Layer 7 of a small transformer language model trained on English Wikipedia (16 layers, counted from 0, width 128). Numbers have three digits each and are written without spaces.
In attention head 0, each number of a token's query is one row of weights dot the token's vector x plus its bias. The head spreads its attention over the tokens so far by the softmax of query dot key.

Query weights of the head. A number n stands for (n - 500) times 0.00087.
q0 (bias 0.094): 418464512489479433442522500576448559453511419537593568438496385480441502502509559495358557491517514476455386520592505548395518569582622608641412363380642587464439488630482551583479526512428470520471437452515519550526453504496559482405567519472537390558474454509523534550472477599561424431563464546541563519472498462534660483566455538484493395502530481508587531468498504474513520543519
q1 (bias 0.116): 515478555455560534395417391481509589576599433553546563525527451493482514607523470544577515548422521382343414551465424506493408536427447363491486445547521426558527449520669440559470434463446505532511540535520555560575461556500505370466509544554516514504484531490489494559560523536509550631487619525455305452480491547496441563500453502474422528564515548556633432458441525432456473539541
q2 (bias -0.256): 428602602431485436621421383484426510521481605466557543573253427493502549444576455486539416621539625616421552456440510422467717444400561573512509457549505405577475549634351433535463412514424514507346566454475593482617463490416448557548383458520433446490535436359493425485495607596534586374561417393455516626391483430527644516546546565466594426462551593579530395393345673590576377562322
q3 (bias -0.152): 630500500545561498443545556524466527472435637527419401537551597521557526487474468483593422554535405487542581487605650518587397525511462566434530532590470490480502528516615427479497436459577458445432564456487438471429507616507457504466396546445590420505516508424474517571539380393477592540460376509562606496522478556420404465517487586547476536535476517497538531517440523558484615423463
q4 (bias -0.203): 408671602483378508376382509530416482598538512394398460581437473566428508457631531410508433627438537535304464529395471371486529524480407585542589470570449421675516533506312373610389477511689662342543494599341576489503432471388441789540539407553556589538539360472444348524563680624437509390532551536374545624382589575590618558561454277503541326390643463595645497399503704692512341432385
q5 (bias -0.381): 497489527682409590384312427445457466619497460581590512455439525598370458513671512474555358538531470512365396472523324426503588500515602647592497471528353460658497571525314345557351565550763557446469548712400621428423500454470517611551544378477538617448550350509589219444516524661366562426453373524310461478444481545620673679570473238434500313446490425597618423473519657734512366500235
q6 (bias 0.097): 319413567468186233375520492519500849253362504362733282651408425568401539500377357421610428593525390564529550631454384605433552474642549534793451487410401477524335574459376536366492263435593634237388420359643666469727351472356481563231587543385550581456232489342344558516745662568580434468549313570517101665508734621550563562377488504544523542622504539354458634329496577787463215459646
q7 (bias 0.156): 399420573480640434527578679332625410535445296466697430578418479442567447325667373497410529525327407602521507414611453726544493430545438414596491536563236490760471536747381493590493372669529490685649614448545350423620399276447266513235374470375732431473335468601526633535468614297392399364407433641500672510337469638479461520448446385610545438377511507534429431484431692644649581691420
q8 (bias 0.049): 692381605546338425512473603478592484407729660815606523332608624573565534682315387392467678347445256726236393514577817395633618557527546476325489307268492110447773456535558370508522449504520365686703524405441533555465413511448418538432579583596552361450593518614601738675456439821508398512484398545400478586414700584722653622449385581442639540477395480392343516452328303357488473630323
q9 (bias 0.002): 425486425401464346619787285460492413557558618695564443600440460654557380277428640406645492556382530242690682479382473469591382385702446621691561492346568359630680611601600512372234719563395443668415439830421395526663754462541579545565452572308541258342510474467410448574524382803488480496567191507656534579468350632603391463485496504458225445534298751402512703455677302574582638492640
q10 (bias 0.165): 232486750500261574451455398424413399470431264450534451591448607443395570692433365475593548381349515470484457576566413343357474408711408584578461392327317736221582361588416447519474404362584452748637472674399561583466441375585599478586708307500559605626829525431566351515579466315401403439654466666721574496687570492579488723678189420578626413385217622369584496272442622550349496531724
q11 (bias 0.077): 406453271697456517695525346527648543469776442471375535670396541436616500493584584530390459500374285411500391468459130543346416503554511422369513426731333517342507490579504443555592424408627347374518463621514600110414580535555711486559489490533596402283503617354469430504485629458638435365403514407493586594478775474701489718435482440531315517521835519574481259565402394446514344576534
q12 (bias 0.172): 528815451534496624477580353485350445343547492551489477680564656846572549455413565692402780573394470504528464514205557508618336224516333633433564508421504645580316496582438027560426367518727643553639662427422493383508452654478275489477492466674474574369576518448399623418799447454569795774418607589556545595216461580432427574386604469525379441372520562630452402507579689663300458476413
q13 (bias 0.072): 496727570545457452447537230453511596372469485538667575414445351568507529576812470343351612630331234606663469627724406496739605542850557552562377516648478354492405289500436466463330504518504504298534314532477464518603481583774482407813504470437562520424265264399522512803758466444696569447561436299492390399573554433477425369525568383631572579419211504655528496361535661606477357411601
q14 (bias -0.073): 343259469781387331189453488418484400347603500432624523598529692457695500463632225319559533488748492303351326664500785595616516357397357611370474426610481778547408485583696398538655776289674527796496764500508374519516601606622449535484423477431432446433532459541641467496402574410551548583804500317316607730717524475691364576500410366530590496223459504586306440557432349662412476605584
q15 (bias 0.011): 458517569795569395504504600578500652606406496677650639485364628619566681363595544388497645430489699719565939669504485717606504448698500449457455531438361441511674518661559700580771572582422369647641590422474556518328359556593528409383263511401482559668711366404280515496665386437556394783477427665319467504416629562627449589596537567488461404533391373676578703536583500545220315576516
q16 (bias 0.143): 383378458455517440491481498463478557412521422452533446434498356618520558457454435484525551380389429545529554561575371557489429533464530441498472567366537588420582587447562536441493530464577507522494382621462466525453546556455477456426514491516449468457414603502546452517417409517491458622464628515570498412515483523483571477545500440628466523471478420543539483509349440443399470450526
q17 (bias -0.060): 570598514514633484498486476456517564428479515570613537474448487523418601423453492537577469502521417452530449534490506353424560401513540594455498373483412392566451526586502390445502422518474486523502712486511471504613455589504469424541532494487566478402378508402516468413545613571533523467530341601390504506385566513481513606582564596491613468639644653441474549446492658481583442538536
q18 (bias 0.048): 568405471465518513521570486439397420514522573470456515334539622451566564436504611507482465496522574471604440475394519530485479545484486504487538496496632546374478442579484449403502565494541492450481426556452447552455422475557476504565578420459401452398519459517509550377478460535527552383508506396603553502478406530587477466468521334475424608492398494362443597464643546439472327450504
q19 (bias -0.236): 420579531464505566526513535363466449527450519421472469557576560576526454470495503522438470628428523607339422493500469479580689442450542717569493536587582466671537548521375474533420463478574605363372399490354571483563508469492330546595360434423397522403533386365442335497751567492563588261564454503416505524516497429519569689545380409458458430480675528540574476561415693702439325553410
q20 (bias 0.164): 603550510538313454545515319421485537582552585569435587429487629442496575554643534552435428475507479461588537444555421481591466528547483350544391563522576524483380587541438579487490613392518471515466637508517486346470399545531574498475657556660496534524467528652506478476442635577558395496570502498398542384465522440573491446518498496463516467416561539525453452345594525444493449454397
q21 (bias 0.146): 716484617390446535558610463349312389437466438534459533410607436522451535398536607526461485488412695469460652447529381360618718391480576515381490643570538461348570623500422445543532511439520394605475392587525589513419594397548355451519572552743489648380560479633427468322500612492572435358412470444517573409528367546575366513567647478389513415375611595702459534460557536321551553474571
q22 (bias 0.419): 442536438546540510750374547614725356515507704657621618416382529324406623489569465500769303352643531518511456686493518543448472401546560393455608482598680556553500561546592722228402589402456396633521585332453583634599504486469631265681616600419544496500583577692356391514321444381370565620439538391709476374601392295424482446628416637523497672562245816599670354698561632404468511576579
q23 (bias -0.049): 269489417629587493389534666526511402490508675159293364420416691171322455468233451493507589528496369580712496590548686589372595550573496355202461291315609633298396334415519317560606597379411665515668432409406414453755472569359322451379267410412533643523455362555318579496631375527450520450313439367564749567543692747516464478467496293558340551418456700476688547752504471485395622535619
q24 (bias -0.121): 401633515529599696292533465511363386452631515444347632203636585519441576449610423671469500422545192311416427561393360601456511206582444578612324535365485476275712471373782548558553421589559744614389640468572472356234683467382493540650469496558454512474386570450457385700558603441348705668443254561558359405470477512653282371653322563436366500529578642554457598496322373530560607834552
q25 (bias 0.068): 658475389448496518387515488637481569637405604657381705535441516319560357266715485425411775701408445526543473373406309450481777398416462476463511607339474390174436464565342568279319588608504578605425357590512376625705345504372209807496547419754562608625622611453489504354535507515323647614450657416343445504496496366566318642561572376672550605319579263476563580577361472227531353570617
q26 (bias 0.120): 519812431592443507603632454535291560516433616392507715592631730507624414418398420514576578550474338448595473228468515507303500548444634442400606647493471372500386479522367320399535339521512323668253535707417701447459307283525418287522492403388404708463523542595719431575214405551537293500620449596565482519375564308523295326214629312336311447500500606587376724582504614422530673443540
q27 (bias -0.101): 248693480493446435479517425282299528392665560496483551630482431490479402434469432510624555518528469788443568187460497188459534432595377529618581522532630350379643590563451493558287567440460561201396438460422637559518311566621481507562407337401577552434359576650358766680576390396365404357482565524301507496393244420618482510696396500492533387476423574620573356604638533339366448635407
q28 (bias 0.005): 326649601527459450405696435598374214466177412836314465426640525417570538317368516600422329397737469559415606500519366468555398596496444479297415512669348526736485580432630646353390316500488465594528454586480768523512549334385419543375435477646397542342593515474465496536529496445602686603488355156369527508686310788729612401572701168363673364423347681356504476519548487699186445686614
q29 (bias 0.061): 543682842479461352437446457380433526580555821632351512553456701567388631416657454476583314548526365618332426317367504368459475269411602663153308460676359611471579297492508429512452790468465731600647359604521405297356548454435398545285149611632500652504455158520553678363400280739290736411688712378622406504672685636726562464609273496546440580438425339508566538333637491593483529345212
q30 (bias -0.125): 429486629464357504683493466503478306516422519415367576439282470394576646373583540517528535420601593321556425364682697541276736548445533588418432389582457124504640705662383365708479481409642403500489488608537469441589530332560323364569575446520324371636345704724575534429477446598515623750511685606618447451358620237549650447447493379397538678633431340570412608479410332695254723350571
q31 (bias -0.040): 575404543646481479419518473388402126598678280441576493325435626416594454276457374541407597416563575405549485407307562485677656558408397408504725469238511421482510168286335551342588552451381389420548665545437410187430711449397347303641651568541750691551348458496525678545534467577610309577388645546534251395522519523470585574549668613484580500392454293567458611567649363404481500537390

Each question shows a short text with each token's key, already scaled and adjusted for position as the last token sees it. A number n stands for (n - 500) times 0.0022.

Then comes the last token's vector x. A number n stands for (n - 500) times 0.012.

0 " Wood": 516487518519382396650735768435603491457458564473436455513538585415671356447739703567477652442611
1 "s": 564453473532501484683709802278633550306476567472521483456586618505547375486792630607395628533606
2 "=": 474477540467464442680689775361624636417506550504524533471538558515614495390530745287339681307668
3 "=": 504470522479440398575633638357465611536663536648484534458463570475591451201471658401350636166542
4 "=": 509490497463420384552573579372427559559745539581533539499409544459563414113466649421364532138465
5 "\n": 515543490556422335658576591495458553700684514353540557517488537491675295344525666478355601201533
6 "Ab": 462581438424325162533399414449546454657581539228564555457383644413710416412541732593543757320484
x: 452546627524326461675827563583355425329678520514673568501482541534546261566637437439572513402477445587427383509299479332391498386543483583591630501565385492427474584549468437497549420324524259571493517502506619360594573372548431527682636517535438579563601625512434498616561450281429507624575599381549513421409506556505517753555436525520500418481327548499548441591567444548512581404489
To which token does the last token give the most attention? 0 " Wood"

0 "s": 548528538519377401691487485573540559722495537437481535522506548481721466456600700370421567246491
1 " entered": 396475504431337386763590550509621673745530573441497556619543597484719468349510662293403498169607
2 " the": 489463535542463388736628589398767416739711520497472556507546553429684461400418725401316535302402
3 " ch": 582491510454433368645648408517661403606544382539518422584437548527737240302313640394597536333474
4 "amb": 589482380391330442775620353519646674595554537561616444589387547520707439385620376643594448570707
5 "ers": 468474429499404497760618373610829626517357565460489530571363440586668517398595416364390255559344
6 " of": 520427549568473548704566466559490476643473500379507557544542429501638471477608720347432447107506
x: 515651568591410595588487573521366472336437601467798447437449506512693295579361581666410681428319530508587482446407391484473376412474324470759621625327366498555321468443427469483516499636498643502428413461364432344500439431492584423462547607619533534506615676543549446399433488556552411595570591475557456424431424581549545423587427557561471527381361472374367562545637561601447351375484
To which token does the last token give the most attention? 1 " entered"

0 " and": 542552500475372333624438353509557585679514454403480543517490568449740326412554786425516548238486
1 " 1994": 514492529445408332644451301633552598680517504479604570484460538418535391435476694455419491357520
2 " by": 440555530521360291560505373356467649690444434489501531415484556358696503477455660428454780205300
3 " the": 493399534516405316487532416418602551811532496316487559512529562452519364324540722579303480212437
4 " British": 488485436512411363516747362548594479625430493423471479440456516451696260230372621563440415349448
5 " Academy": 448442467502385303550880463687737657468413679385481493553386553451595410243341558392387465368401
6 " of": 434491367490291303671865480551371575506308480504577504403407567478559525221571458552259739332327
x: 451583492562587564673501568409534376323582600535692445562483475535697421449716633458363555416346561494428402414444368583486241436406373437559571524468404577548523395677287492467582542628465371513456573528480473514623414420681488310472444701452553331530524565461416404396332576575578556500566597685401531621336398486575473424526445619597466538416386485501472542524645539597370418500294
Which two tokens does the last token look at most, in order? 4 " British", 5 " Academy"

0 " It": 472457497561362418636494554532638383580308593390472502513462507503791283472602620557434559172484
1 " also": 485506503600389443632447613490645443529347588394494533460490435387824374495690608570415646126463
2 " featured": 430436531509376519649405605493660631632594618515491531532501504432807326439627625454435657171540
3 " live": 516455538518326310615476535587607405783692525530478512524495565405657357249614702414514538302417
4 " enter": 565445512443286281746646405590735414732601418640503425574464628506795576457637531474538453362504
5 "tain": 475515422543276356741607437508681407603673651721554414500398546547639366566505568629397517371303
6 "ment": 541514600627370407740467275511658419537607665814483509461468479482605578547620608532387522403251
x: 560595443456575419513548575620556621322416514393644656485438576660472387272523375405429501497193527451480571569514422485677384365444384409623542600261493648461396395531508490358537583547677454668567515403502494413651374500480586543383442548463405581426683448296465614342397473590570533585549516431729552495410473511390315531584519474520376570477339511478372527493458495508649505518543
Which two tokens does the last token look at most, in order? 4 " enter", 3 " live"

0 " US": 510550500541340323654623361583676599556355499421534502541489564453782509446442557489515585256462
1 " Billboard": 451449518568318398645673430596694559563402485419498567632511519481819434403482504525435645227493
2 " Hot": 509485466555258293647697461616685593519358561414474542602438542434825462295503560487433682184361
3 " 100": 543464500558324344611775524625667459407301618572620502610501549560645400560425520538437429344552
4 ",": 465425454547381481706547614367504438586432425630492485537548562431749439506434493410348723336461
5 " though": 532406485487403369594386427461520665711610300473507526515443539371604369449434638404413633219466
6 " its": 548410547557364249621264357482481609779538542400554497427351560446697410488487743433401474299418
x: 516765519658365572622672419564631459298505390358545447470437595474567350583444363503454543406443553510645389607433441504533476242465453347760612534599427591695320521534531532329398602427491351503435562353407451426467434445583561550545431714515529382439624331527485402451557616453445463648579541294588433370436515459588473411528475518666429430412440565373519508556502443524549533403627
To which token does the last token give the most attention? 6 " its"

0 " form": 484491555495304377659436454480674498779524489520444493545474511500730357439628676473527562183427
1 " of": 506535475481334352677454456496672416772565537450482472558455535524773444470664752431520530148437
2 " a": 509471518446383285685488301599609340757538504397496510507460569475581469269528838414572443287574
3 " tour": 542450498462343448612638379667653484686468472570491447545488588553781316347611583434579460392574
4 "ist": 511534408528374466708506355482752378573415560633509391544393451484607521684521440498284420404259
5 " attract": 538461480479310410641610431717612592717527464639567416659419547506713387333631633365463575342462
6 "ion": 514499492520347559729474383414627612696549497858535459579452471585635503282749580467589525354503
x: 486550472627635498574576617612446598404280477377503651473478610590558409361551381408491617478253564499499549660541458620627444251530501402606529693339437588514271361569463555470360546650617410526515424425466529529527398504437555547561442564390473705584579561361337601288440385603416349595561551500624486445364479531542436474616475545547382641518467584505318529585445409630506496440407
To which token does the last token give the most attention? 5 " attract"

0 "in": 554487516504416389613528517519534464681580588461487454499518506500648428567555845333403682332493
1 " in": 510559514485370338608608575488565500647548471374522489513475586518722414473578822327363655308534
2 " December": 514522539423395410699448495511713495702649498507562489446494513479579288490418713401324530460592
3 " by": 469537561505365289574637460398691654638510398315490577444493574428626412517565652346311712318376
4 " Rat": 512461490475303220445590448500624429727405530363532497527460576449603279363457605542321493335550
5 "ta": 455480473488400377641333718286784323729281489473515441435394560530576521467545532715304430528324
6 "zz": 500540429416374458701333582517393566493265547610523422439407553426756438578507654761437500484422
x: 571531467649375492323571543571592407472562535373776618592477505598647411438354341302517658487482439524567493564512381657438489485340516352526488514516362411432496468465556531448426441422747369633407409552426431520761633432484550466533516497527353637471658403548346475423334453825532369420541579488511494570405649507478301433384403618438459538625447602507432435471549388473515508482494
To which token does the last token give the most attention? 1 " in"

0 " 2020": 540556555510333346740546286434708558784487500541481503525507556405720436449514571421492781333267
1 " by": 478577536476368273618534319348661624802429440511544531466492599420747436385512597363399761265288
2 " The": 516447516492389342523549406538677508800356492353559560580552564404552284222503674586293493306407
3 " Guard": 478472438469366339406739480651570438658198455403583504489441618454676154282315517618487400378383
4 "ian": 456440469475474457565679736464652443722111492559487446498452518547621545262610430326256520482229
5 " selected": 626433483484375472632688610523565738615480493630535400543528527454691415257484741292287633212425
6 " \"": 530558474458344322625490545551725365756595468513447491583404594506710472275523736500439589220254
x: 555632562576491559521561480363509491230505585568758400505376493667529347571379382346511537476548655438485583473387618350551443379262597414713494441300516645563408298515593528294415487516557460472459507561543674557544498513435351637562489670587560392373642616592450542506523364429498485561580647330556488434350355500447497395535607483501390462456578518490406429375509559502564458475385
Which token does the last token look at most, and with what share of its attention? 2 " The", with about 40%

0 " previously": 528563475482372402632412397488595558688598646508570470454477506359673377466636622406479647391566
1 " charge": 414499467473375437605417373475668613756652565492532524502504504553759351544562577387456577266621
2 "d": 403542466496379454673422296424558572761559423486501544459516550459601540478640603366328439335290
3 " with": 452559510499342366593552490563592498750710587462433563546489504458713489388604703251471527306399
4 " un": 538488463409355271622402500596593394788529550525473437518372625447565275238481826521505417372570
5 "ify": 489480466478359439520420569434448634660502662766532400561460484463479200517380555797624412396597
6 "ing": 597507557510447515502436445379547503668530498625519560494517494547560236607634752314457456489296
x: 455638463553586561547545526730502399537501436441578632437453506607653355470424380574469668363395614508522529543373407494676384425527498385593587609316458496522186496455645499309479467529676406697415422537378495639353475399508517642494507579326420440411659529542413508300402557555611529616668648502645443384423541524458402543541491469456446550440451423472400504354464640602574398453626
To which token does the last token give the most attention? 4 " un"

0 ",": 549526506471348339631447418511501535704562369376499514556469600449763379422512767371434651282457
1 " the": 501507499496393351633425379483516627692588359399563588503462589422685379325538808444495588208510
2 " new": 480536430438328423655524379557513551694544453525501492534424528443775279325418681436577374325440
3 " version": 495458459497363361626586404603612383609555625420565445512389536580829298261545541289465507298408
4 " was": 512450460510320321644531572604404477730461494397514494514394563555808479412574559375388442121352
5 " released": 569512419422352386647432498426559481791683439511577382520440623575892346337630566499372481201613
6 ",": 486480367473291297603402455417664376660763431455444399576360662526704480450567653450241492155291
x: 497786601494444578611572395595478535224622497351775532415593487554583478469498365571465491587416518379515601580457305214683530361461583520663639488408539628470439549486609456531411368477495514396350348458403523512547383501439594554462448671728531547515559535529478377375342420632616442455462540377621460418410551525459448483598480586585359501465507418444399464548528440463444441426465
To which token does the last token give the most attention? 5 " released"

0 "s": 548528538519377401691487485573540559722495537437481535522506548481721466456600700370421567246491
1 "\"": 477491536510337409657494509547558577754522493449527514564543544426744510389603738336446573190516
2 ".": 490490475502389387651512495427522566803668438417510495528506604481786432376601811365386694233437
3 " Or": 524528513493375338539344492496486499703683467248408569418447517396700405367638807535425664277435
4 "land": 507546505422424402426435280568645539607421469696495525440454494502642204451630726749466458526416
5 "o": 533543411377490427538630387571710696593440516356494459457489558655613417463605887363425642540349
6 " was": 500476501480367311661579548677457578574514516390521513430452583509746397382484857373408733472530
x: 449689638657418432550725517537569446330468714314757585527432345378670489532616378494418466556489484471504317640433469386601418300410685389578612558296383488481360562424543437418494487543402431371413576544449493463362534311633587423616566644451695662533503339443504545435466313479539451540493575404514485413477496401555456473470359494631475424317397434457485529477502475567525471468462
Which token does the last token look at most, and with what share of its attention? 2 ".", with about 50%

0 " October": 493494502514360377569603471406636611699581458316472484513538518477800452505557662309377749403313
1 " 1985": 526509467479377364589633454501656611619649458354523511498500540483660548558515612292376771520270
2 ",": 475479483507354347547550449315553600604632452389500515517505589422733492455540650326396837275262
3 " the": 474424492493386330580465378434603724708619388375480566478464606424615315259488734427474656229333
4 " new": 513519422446336407625521373536539602695567500485498512504418525458755281313399618426587427317352
5 " version": 443513451509360352615574397600617394618556640410473428490391527579829304258538505299485518290361
6 " was": 473470453519318315650540559633407493724445515392506444502402553557791485395573518387411443099298
x: 371677674573464562557567520482602626340478712314723511507425407522552406558581459466416524601538429478479334696499412415650437308383499440695611528251370590584334629397478480451444367621296540388457491523405483505483499464557545517531549719540614667512527449412394513420410454511565424524541518300649455286445431368567455461480502628617413447390419469454452481604534444506419397426442
Which token does the last token look at most, and with what share of its attention? 3 " the", with about 30%